Layer 8 of a small transformer language model trained on English Wikipedia (12 layers, counted from 0, width 128). Numbers have three digits each and are written without spaces.
A neuron's activation on a vector x is squared ReLU(weights . x + bias), where the dot is the dot product.
The model reads these tokens: "-" "Ste" "p" " Fellow" "ship" " Li" "ter" "ature" " and" " Me" "eting" "s" " (" "AA" "/" "NA" "/" "Al" "-" "ano" "n" "/" "AC" "A" "/" "S" "LA" "A" "/" "O" "A" "/"

The vector x that enters this layer's MLP at each token. A number n stands for (n - 500) times 0.0091.
0 "-": 389541571528542382675493477374365659501520593330581471351412530445382526527503454405541469450558449683486453556413694557381389535553571418469393584316384529446513633478366499399537411620401475643351500436729605646661521222646717393449621421419594671484581396443547388544702272577732660504663584592556344521458447453428513595457399638455345455435838401619458494283541440706377426392472
1 "Ste": 576596508420479519588465351557441522515511374398567377429470365355486456562578514587606566390533455519540491448686974613350536340531557457312414538489359616600658522376471364494404383555332543656489574289580373547561748117549485514454527442591448636744520419550436373319622358558653560519575602569485514559458323583433560598434502661517489594480616416570354349395606524655448332504496
2 "p": 325697568569484545495459336483516409377555468451663394475318463376534391574568357505536350661556490557512679567520873598412377303472540318356503611433280655599537509339483704457452368582427628493582687464581396606297693309530361535470432514533675650503575543538535300503617462404533464553523645496429567563571498497494578566417462345599362459508729446659330297341615589657462459401496
3 " Fellow": 448679725492508451513524542583380552361509348253600640507410606460505484557548431516447475652441556449502531359532677584282448308511483416461392529390588465516706517447266646617449597483232505606586677411565490601412622262536297474435507568424581677437460368499742310354410413493615502610576606393415337600514416498734380548533470704593541631504612335649403299419567597569417429527646
4 "ship": 535559573441398480527521545543467514482560461217642378474442591208541516489371599506580474548488509631516631450359534635402370274538480331406478607451390438571666578351320637502549436581360633560719576461687334574555520230526375542499594690492733593414693543360589213383542428510628665487571631514361441551550384571621376390499526523826387527485627485619371317462489533447488488498441
5 " Li": 447578652572386427598451509391471606505542426561561310274576550302545510561557411571653378362500459579514500429446804597446418504379569340343443627463455382549758642280396480401676490471373594610655504260463403462527532425489497471621573635461500637607492543497498276453572429495743440343671646546459381601445279583507642514529450509827523612324541337637425294549490568486382467518596
6 "ter": 565451501462582510619500554628410519269403469382609296430338431414430569548580518487477257649327625522541546405419706660436452466594465444370576416480347486576726479187537579601447505529373563494621746517586338782330550192604310513574556677448681485482511663530600282383629489445522487402592647442384541554586384620370649533560427468549623554422513367489478332443598537586545465585484
7 "ature": 533702647491487422573364503536325603485611478229546287557385523264622571437568567443548481507436523386535650469489555504485385281490409220345551483456433526635683578512362452547693522807334551608695557363575402504489609300528285439509487643495637601489571542365573383292484466601592536567478514371453407572576382673599433492458522550817483549392688354594426328490578514589470425531526
8 " and": 565588664560441422560592568537275534472444368322694503362569539357445425703512531500595369426465635429525584371527489615552416513633617395419447536374410450578528617435380623482469413607269713649582564251656473459337507388621570461536636575340534553492408698476412217579458520407523397394558630371316426503439242560445536483557547643837530575432821429563578431517527528604380430415509
9 " Me": 417561678287421433522383318340377661516375442361486493323399574521593375620590409466592398373450494415606674579604822584458331498404568336441542591412409577618710420488360539544499525493580611673672514352581513591472528310668472310574748446514376559594562593618484371498530564578555616521479670539291557427597317351487634554462519554633501593454486363532361271497330478711608424462413
10 "eting": 482705579424555495348659504646552469254418597326570720494404484542546403589435567435517407474580445359528608521482541559412383258486442502575516554351427647595800513424361600377386446462425595635757476441594415648366484272563317418434537549372747578563428638545416370453536485465559585449498531460344466570515409723533450648558648687397632597549718451492429417217596370513471487302469
11 "s": 449547547516447415453439497554489475605548566270564503483478592274604476515360637395651512440529475325488676448438642568478540257394500313385389617414545534644703531378407654486541373435451703501745474243601278389429474323665500448526569638493700532537421652425412367485636379587645592476510421559386469495603449598816501454478624547753340366355715417579369427440589544569442554447483
12 " (": 495599665526500305519571496670383567506380538437514587368557576432407562464562495489441368333502618460401547485589641561506468663367440298300644486373461608527624592313368705549437532509412504773685632271561330411581534310690569351500639695371613485447402583451533337517496449366481612397610663607481510595461504559561486480581614580601331371264768296546483491474474456687362371374489
13 "AA": 366495521509485328481481386471336584474364648373394525424588542428501489526658397532486643475467445526540520452453652552580519539482273457382557518262381409568603416340595696425442443623484573557688577256607455634615619323607443575756723456382588691477627555528433335580470431600634529466468610634460469645465497452475643484631492517593570532347609314543396151342486527712504364212561
14 "/": 553509485490542333625518448418420542453413490465495592542637506561410414521529416516444414309506523385596569564383530590460359521507237541505573515309466399404641474350412643531420509795435591626651538303785293579601568334510454446676746463367537493653511643480605481605420431674443598434611584335438560750486369629444458652602599561565544360433591194547408285395590497507620363305522
15 "NA": 396389487391552434565477361593506577503414603379444597476540543526487565551582419520393544548510350319499628328579781475566484438505356442460583662226406414614588448496363562439370579772365550448609595360461528544531536325537420549858667484306691565439445600468429415559513522516472570450483554463454396632530505514449514585747510716561414605238538287597530227517594464639591406238572
16 "/": 619465410582513425494589427430376603489377518477519570408646645424431415678448510506442379438457517307522539452372545562524318549303245457497543499455415347529710460407419538687481450771473585646511579416717304575601617376497450513649660480223503530571601663407599555705438413646459556483575502353305505725393376581511374589588670616565470508509690262600521340383525483529632358286543
17 "Al": 466536307498651373551576263652480685457342378566539575305524596554440564591538470502646437484657485392442583377408856454458462540527267495490580573388354406545690540412517468439426547617455685492492539341626475575580529278491398413721744442472499528604450556531398380469562324502456506482570627573340435607453527615429506610621518654667462507331510319634521214357438458480719445308604
18 "-": 419531373463732354629576306546306554495294612638524444350462569530554564610478370366451569499582450497559533637456708552416452472418421380369451496434569464601726498335434514703593428772441477641470622493630408502479501259353329538617464421548515520556518563550414386557294467546373651360537439448376479534441499853547557518556546411512558478448685401746634311442531345663720392382465
19 "ano": 511498512290690286522520300479499588382329418366443364343546513536458576447553495567486458523548197566483729428505851504525449325668269458353411480357650525709734523468473471561435581587416555407530425434645514518676399359417484513657579603473660593523420556501474324566471507465501556411518533413426565500542431585462550480775499537516626537360627267584495312435683515688652366496572
20 "n": 473536330540526457400533424579417583530337495327584453379586653347455453568267424508455463542463509543566627415264859598521505335563311448392529662462570538602670343373475586531572589631501488351413474286554427534493369253511505552674408454433648646562568741458540255530519457500449575531593559360425467601667441635514445486635355491571590446386680360598626325539735455727585498404468
21 "/": 535528363481538328540512428397321535547381515426564440381671568346402397578363520503413435319490534421541587543387782645525395657478365491442606449448518458575640546347366557639505502807522566583451625396753277511492471408622431542537626529407431593583508548300699438612391409484496653438541687401343526631368293661534346565738541421616545469464709264570562300349552472599574501466538
22 "AC": 364418459328394422547450346440315635444411658402511477410521658404403441533595529489478684543443309427492653354539859569646540492480339480385489547297433470673489438509363684553397627658469632538573565260520324558426481368496480484617658407406561563538523471478479369645509500561575604541379673617458330606453538554434565496832569561567606567418647301572467242405606501635620458308494
23 "A": 509476506489423356542525365580322695454438551265392591476524552367483334597518467628460455542454356462512787394440750663481299397462264474402522605302415362502636332354517704546419515730500589556701568231659456470621627472429386460660480426362595502673460643451583402616667397577530546524483563522382460625554442509415381581661549685582519545478603358464509309464667390521490477419634
24 "/": 650516406514367416532552436408282560517410602508541583434567660449369367629538573449485395391501543313559616422424779615546424612406317488562509484424389361547688440416414581627436473703477550695636460362704282514550579435537476559593648497271499478541483565363603488615475374547413583407607569366327506724411357565482333582621725621601410441464810321610483311360488443443603506353574
25 "S": 550441423459398374637486287614354662534314553430381504400536509458398535534565598451589529608596411425513695349588917636576566399391356435373582544209399493557540454459362588513340448720494522523642573386532421475466533374522441487625667490396623425600474555479352304651549501532468555436529508623408370638440540616332566479581642702654535513375625439610385283476513522619690407251514
26 "LA": 466507545400464321478494516637421624333503724337478538549497663498393347549568367616399391694478479407660618389613825560468424296563388341347429527299435435486769449338383565541384493673395476624670637399588449572583567514401314483708531527306539495402609493526477403657672392453516601480554545567418496665449513558477431599565488659547516529309640432600403283616573334510560480290555
27 "A": 572429436451299418523492365552341572481564615193418506411627673281475425583481566671463414617414496444455724462510737741462329450423359346318532621431415369549604469402437607604551467655385551600770597316559527488656603534385397432795517505386582509584592573487640353615569294507621559404458559482316538559505578610497289499497478525690496509473678437516508312532555488488376366475529
28 "/": 632452460512373476522557442381308456483410607478539492418664650409360362656507591437498410389470603392549547459461743678532388645420344428504490488438370329521630507428312578611469522602434508763699506368665287491545661514517471519675704545284480456494453562438619422593493363518436534333556599391258524718396432597481324498624706588639486422476815373592511294398464501515609524385568
29 "O": 607482441443499441623540296526475676521448597490294508340590664440368485509569482524510556633492368485520693420564927658503453409403239394449555602371396445538580431462364524480404443668450553610773465427588422485623539460442412459745692482354463463523445544413424344488559480523488592358495588638312525680493372591359447640650576570493417415345679339666380345433505563628566503297586
30 "A": 495447322424323530517454322628379597355490686410438633360635664369414480520522509594474461643454416425427719318498872661518443465389257463487596631393448425612641343420501674520491453692404583561666512321561415479574525400536366539737543427376652398575454701514532388600518343654490519357479537424364486643576524678403418635606399571479490468423730378606434356422575480573548446448432
31 "/": 624540378522421467538544414444347518505387620516556568423644669438347407611507523473441448402508502345487572436435804602523476588406313509539537496433415360551717454390402590607417511701479527732578457403732221509550573403594467557627662476266490466495448583403592435617458373622410503371546537422283495746431378607487370605654642578567475388438823286614465344327486473511669496393515

Each question shows the input weights of one neuron of the MLP. A number n stands for (n - 500) times 0.0011.

n65 (bias -0.160): 654378485483310307509528347525630422468546475428428615387555523339294625557485593601316605746544578607445380399537455675544455481610471560426436608620574590357452557558422512395466555245444300338433392660565443587476384482604536621481408774458707522316500434583628398783535467418486491500500368479716456353643533422622627545494725605512439454487388613431481580531500384469465518570600
On which token does it fire most, and how strongly? 4 "ship", at about 0.042

n224 (bias -0.133): 608457716615455503445484525500438480582560567545444407436454358542740527405516524577491506433488561431465351441420497461359543480462528629583580579457550392632392567539426549407661468462627640458508417483500594395550494378658486475429363321546697539478525474424480538459662623514557524276349280652445506588629673417374421400466371663511377516477440457522640541503532351566558409703434
Its two highest activations, in order, are on tokens 11 "s", 0 "-"

n144 (bias -0.117): 608687489614551559540500452596402538323528491511403419622586314648534503392460403412515388541512548563542545378280456250415608560497535411442418583458385564404377511624445648500652421522500363522327506483611569468634497367608432454461445485354359593571348503612523590467549609648667511694569476575441438497661465350639471305466543486648653492470388420461421553568445560338635516615560
It fires most on token 3 " Fellow"

n189 (bias -0.065): 353359395559744516610622534390469411494482509430626347549782657444567536663549362291422528417562418377500581477576534373552560423441475596487454509446470340584350439443574515441454430347628500635515586716490546432613463463500694575563628484497185534482463583483562648614358533491577456556431658328440225463564438515396494358413653547346683553519511625394482479460701432448558572415586
On which token does it fire most, and how strongly? 16 "/", at about 1.8

n123 (bias -0.165): 437444456532659397554562592640521382546366428685308448506593564581494442517489763303389337595608390461652576465565592437438359677439551518518494500368564439393558425536503400373535460742712525637425449427607411523416357620530494627271471457470445595470446544520430437398503451452279591445523671460512372375574509351587548512446409391397650543565443506455491746648661519449652486655449
It fires most on token 18 "-"

n62 (bias -0.092): 613485585377665474520550542297409488598622577705491626582511390315508462554495596614479600451476480458580339579323342549410465628673517523416532558547346465371540376509565567377479652478509578511467403552433632343378511280729515531545379474481569399655443444506425663522434402636540359440396708401564565441388410430553557555543665333380546495465421519389584514461497470559469580392562
It fires most on token 14 "/"

n195 (bias -0.061): 512463457451406552413543312517435518527631573425339396409506437389390525403519683361488314655711474649554303562529305479436590547668467438473541409537431634380497494481516600509362373583671335475396434470472714344571401465746331532353282488604503564451479400346512509531521551436307528522503606414480535497665548607481405590535809639620570593597531517456618520486539543509574456460520
It fires most on token 25 "S"

n472 (bias -0.135): 487389640606513337509543627475484588513506403625563671481329433695369412482465614694732541548303612459515485473484469506494429588677424573403628521528480487474358350517610648516537416570641616354663470430436573597521516670431672633599442410448503559534541399177268664503569370656578620521616402334528307441457467422588427417541212389309379491416459649414497506509539352435441491676559
It fires most on token 23 "A"

n204 (bias -0.159): 536479476411491486457437383475546479569418486513484507593593626447516498457534528509498594474405629616449482532545600574554607708521477511444415529500534530570465450446395319385490399411571343533513353451443435505509389477616453459480679542594523484434569422498414677458523386527426591533449546582572337443511576475494620477548520431446542553410496533395541451518386419468588590483759
It fires most on token 22 "AC"

n331 (bias -0.132): 639572657589631305610417592434494449556649639736630441364500376529405321577413735568457549659475403503520469395537652442471290422754506416470457274424506420433575543534436432453509536553605624549417593521463601535519537630659402480548377497593594600471491431377538409506360458422563354611567522566446354437557508549582415399497612368469528469395402587400443579660386400399382579442376
Its three highest activations, in order, are on tokens 26 "LA", 7 "ature", 5 " Li"

n177 (bias -0.146): 410689503486672749487701340381761487388415448488387448393446507542471309543451841500572546425490490422513393486622447324657593662671578607540611585434465596370448368616417611451673430450487530426326490559427514263637471382445480480579368434658248497436630648578454510389555404445504324522528543509678555599551460343384271679445650497624373438567393387600436465542547503513686509432642
It fires most on token 17 "Al"

n100 (bias -0.102): 447257388568537631595542681640517296491536607404475369435530529475355552431571420425554551427467355615328500623550503458600532384636531562685372604399413543592366402543552591520308422503482428607419629340306619547416346500562364415514397514481600525439384468494583476505415759578524599637606457561500542472578452439439650454559442543544570476593551484423522467425511468288593392562640
Its three highest activations, in order, are on tokens 22 "AC", 15 "NA", 6 "ter"

n460 (bias -0.102): 314401715480560612500609378538548464725525516626554647699540335608497417467598573386410513448379726528334491503225462468409419519354634602468456358376561426390449528452436559337717556648497532410527514500380624346447459515541604372438423484504599456328392355517577404534589369484267669539362497548426707462713488456336682623385398561556594442448588598518550611547394673651507399621472
It fires most on token 0 "-"

n221 (bias -0.101): 394747485625332670367533557358656327454396384500652374527388683527557544376494507462564497556487407360598482591512483669292460503479349540450619402363348413516477582447606679592370491423627391442640301571546529524614542628530475482458609447490522473325433614443574659613598535391441674593585451477506572455365366370617574469356447414297395647550468470490662352620491570409527654619497
It fires most on token 2 "p"

n337 (bias -0.092): 632426507534645602490544517420463619465519554528380614343428513505505405547558487553508577507620515490455505442439438530597583500514493579626464557498466485539558189569505570453476525574579540465278482565413607438567456415431510673514621395563418481478512587508460405546527420510484500441445465380620634478519556485530448590441442438534356552386686579430413502216495454341533493529559
It fires most on token 30 "A"

n486 (bias -0.100): 448455485664518547385520607482416460720546464515423552390443541407536450541557408370615545439495513437524476471480589452469528663470641557523502526513630486502507446454452593505514437511481301524474505553459486340428538481536472543524467424535377641507489322364566552553543524448573524526552498496343498366438517379634400491673498479688420633449478476448511559473617559487415544584444
Its three highest activations, in order, are on tokens 21 "/", 5 " Li", 3 " Fellow"

n468 (bias -0.177): 447390632451550539349738616605643269538497367615602237435443418481709404626483507583549484512355626469286479441381334416408471506664381665614497575446342623513620556580417491400603548337639548347390553462567503665520506486611542509436680645758625381494435432534469581376301461549480556275491524523527494632696349445520334430466507450397628616465616524489543570543610484398466483526460
It fires most on token 10 "eting"

n390 (bias -0.117): 586394488558398605571618506586574538544575454482389497439593557374378685459523615712640655628487518632431623441509470426424481704580401469487474419551362440351420500597540539597431338464625582392589414462420575752474408305405462537464399494459603579345553500375419542683420577518330479500497389567437430534685423448381674579469387481581651260567409604662345671421701561469232396292451
It fires most on token 29 "O"

n485 (bias -0.138): 555548618593534506585440515515491541460559509454506420448764693454385471546434547519548380571283542546515470273401370500551634466624457439566605387497494323391339594411730348528503645375364459500603451680507629713454476600616544531512417509507466527588423411120435599560423441491513636342556570431446700681648485488643438484534290559312494432566442482276434441473500558594625626545627
It fires most on token 6 "ter"

n285 (bias -0.139): 534671413520655298451586552669703462695419435597599381590434563435408434391613259414615506611605617392440403675555388410303551435462272565538520419597427544425467512564369606513480462720574376429625517248577513428477448520543583469543491418707456417393606481426484497645316447629255683580578500377436528571534607485459606326606583494451536276362363524479576563518497617512514570582368
It fires most on token 14 "/"

n425 (bias -0.114): 595446492382410525478487427492522537376521658477579324473577431576371439451597727363494495618633392459455534575358461549451567571506475525372354534450459486589450497521450588580497466672554514544542427489309549503582519513782525536484426372576371398562530350467588457556437544411400552388584495410436748422656607373418486628651614382391526406477559595459452349559651574389545408652449
On which token does it fire most, and how strongly? 30 "A", at about 1.6

n495 (bias -0.080): 462494391397553647421506567395453579392661556573565566273572350559710617517381490527397361440563424497457523462541561651468657603304512574446519529543522452335369562586476330598437616534687379433381487413548494552718403681444533447483557301317583413369408264519533441635565477609427587508386475361460450392622503579572381584506668587410602489482523691473407652552429401389546619593532
It fires most on token 31 "/"

n161 (bias -0.112): 500579534460488539471675514488626292524560459494427394430548610666509483390593484668497591522494448378355477556529452453405622655533415588584557423398348488561642448295476546521593593568527595533517425642428318639295407451509689535680559512662506408425383467490450628614351534645576414497528550401548512405747425416563347473239503462663475497473632418410405528488301274442410535531587
It fires most on token 31 "/"

n268 (bias -0.115): 541562405637476520438374481573642607533526511562500588462460411438600474441561444433468478510543546297397460477401346525551691497448621375670256492786491423731553332650577532445526410558475608637586497417550491473352360503413534661593581470337448524489404359491577670474391430432435521539597436369535570578417430570350448370495468489442521594528392584500529534538503583581440556514546
It fires most on token 24 "/"

n414 (bias -0.084): 660446435563516602508620513477417457510631565532691537369563547448497545505335407407536643560511459665485581483429492552592326459456466505577498515447464663456439405539365417524715444508444548458490558403425470509415420488678630500229430513655492615569404546463484481530383426456475441579615493444475490587630554462546461571435439432460626393481397518470515588630664348338640507448374
On which token does it fire most, and how strongly? 20 "n", at about 3.6

n423 (bias -0.131): 278469503574432485442503645509568670444386559667497524389306336770500415547613426630435665596506549634483634456630433562549416450507456344392505369489453598225443375500508600500610573412524506572314284449348519727582407577699588547540373473598444387578409320468420393543441517582538547539474494561454427445393550410393530518612573604606525348491421582473642511497655515506481363447509
It fires most on token 22 "AC"

n193 (bias -0.104): 425442475718663515428354509549404605261475605420506224436441512625546522390634516419629383489377566512607749618434379327445372590578477547476651494616423533754547491572585622494447626554615479384575447394328509574334517427474497459557528429506456549581406373586476467438503450376626533525542390580568491284437481526590491527360654638392508486563460644393466608483305546561615503426549
It fires most on token 9 " Me"

n260 (bias -0.093): 567476327451565555681561598602438533360397579564456527339420428506468707450596693386500494452562468494449457381405314462517503482553364456422516645543372476414547488668567575580325739341412470339480741583371466542459491309620527373546565599705527506468420473346399531549662312392421355478409533586583587483619536430508556602497551598635399542621444457544656668442657479445439626432430
On which token does it fire most, and how strongly? 6 "ter", at about 3.7

n449 (bias -0.167): 544447408650491500544341369663713507414626494608503848532454352554534463488458427513660576491369553506644697513525372411249481633344388513348526531469392593314480525452604658446449503721536371533509510449507517668675585521383344662515366423486369491675363602248484493438497415676397458434424482637466450322472509434447471626446483602333597610598566626399329469562561470453423612670626
It fires most on token 23 "A"

n82 (bias -0.140): 557279426570538477528553704695359536477312624364487506532577633411371451341637410405631656595598484459481540581456472407440487484504404612311606460593395691507284525510573658410524680565682266521424368281452443535580513618399408391316429646638494550585605563389362653447363494532644409609647467488528276406616649318488538341503531529491692662576497515376478519594518493494279438473462
It fires most on token 22 "AC"

n231 (bias -0.150): 535417506581476396685453582418387405410497707534527452527598455669503320374481494451441476477287392765477442418407497384714603530294688539418503477379494626453372556417337682452595585566620318399614620494312441507530612445547564434712451530592410529576423420558431345514663497453410494469577607648564611430494534488561425545580535437381489517644477612192585497576659500391559503525479
On which token does it fire most, and how strongly? 22 "AC", at about 0.35

n327 (bias -0.159): 610584461537368335454609559636424503497568543625430524422490519538577542352535639472480365573426380497495505474535423557492442621530625681478502505358360412520459500570418545495563514495478343577425779574416526622490570563487619560421492555344481529556373346574628663413432348420246387492703536426534484593471539316394459387541575497590562503383514401355606484641420559532616525619382
It fires most on token 28 "/"

n406 (bias -0.117): 308412472565541439631465624480571488456443327439223535503494431383471706735426676470423494382522596477654517696543538479378620559437515594491514426457438518383472491560500592441456666602482545550272209536468491390629485470655590518480571443523462656413515470458776524583418452357389525458548628445603474401549380599585364575521440370580534458506632526423549540642506405323529610515613
On which token does it fire most, and how strongly? 21 "/", at about 4.5

n176 (bias -0.142): 442552569670664360576529416534567464562410521492471353413616397561731441432455688288341585454621513318533603565461344471371454320619457545476456523492483492419394534509580464554704535459574514487492562334645676538359403554508593468492556570465455463613508624523345492534380404405428399452495530428451552487550482408644433500457403495495640500519523464448497683612439575363614450578524
On which token does it fire most, and how strongly? 8 " and", at about 0.32

n294 (bias -0.074): 564404490542418554661360495527590479487512495495720545460411414493488327455675508508440557536568537399500515445507576465434464455439475505553394672660458641565570633556577485400519497676510470542455553576508426533393574650522633368519411358533528505439490461514555580381378600428532455481430519456456677402378424448558290353510460445607510560641504459557446454444448373495530451665406
On which token does it fire most, and how strongly? 2 "p", at about 1.4

n436 (bias -0.190): 614450648544433639519415346620510246587726417567347481449336454605462454382611455484716580568459509640574512551472413436405419443392329561471506413512510283419552452431491718526510369509643507582494548578473453595593354672465303442412371474458242532535426444361452540631369537560438539573565470729394620342591476652422487630173541448419586451484572568606456484661558701665486610726427
It fires most on token 29 "O"

n232 (bias -0.136): 481480631535506360514416416536470588486580412565549417519540494561612396362417602483343564664494432473527548515603575597541407420531406710638541487395395601439512426318520492714703517698755438469347691598515500327505325713533415627551442424567422413495470400599572583484403468478539490479471539516554396571562342421415525573434512408476402503554426527270535530418508321579506575599522
On which token does it fire most, and how strongly? 21 "/", at about 0.86

n56 (bias -0.161): 451558602728382622536594801744579409480382556584611526510503580366400374590558385473597464465372604745459711705313310589513473471467487464470506557529441364414602594532596586424640500478674443391450427543486517377203318527422534536423408600402596468526589575364351497551720425367482432603339258426462526571536616318522592340556518378369331472419514560567642640523685349474471442438422
Its three highest activations, in order, are on tokens 20 "n", 11 "s", 2 "p"

n75 (bias -0.099): 572584451550425578592629511234576517443410626524542503497508426500340441476566448491763550492624586389554437491464546458461500506315432503574516465478527463600310622379487844520464405584625429534425375540434668546586458599600595567544559383559610384439609477585455503268391409347473476401514349350333464401539497743492531352475443542607430624488500532468478579610497520497500487565542
It fires most on token 28 "/"

n433 (bias -0.136): 578500703479611364367345519458648628318414520348467450350624590510354260485574751463583457664316432379551519500464439467419393451412556654574649430615368427397482445596641564391664544583748463345268503546673538413469432470454328734702370387573421536597507344364536445564641425601472562672563497454494542565523419510565493520536623411567353396578281389361548532665494455497500699680617
Its two highest activations, in order, are on tokens 23 "A", 21 "/"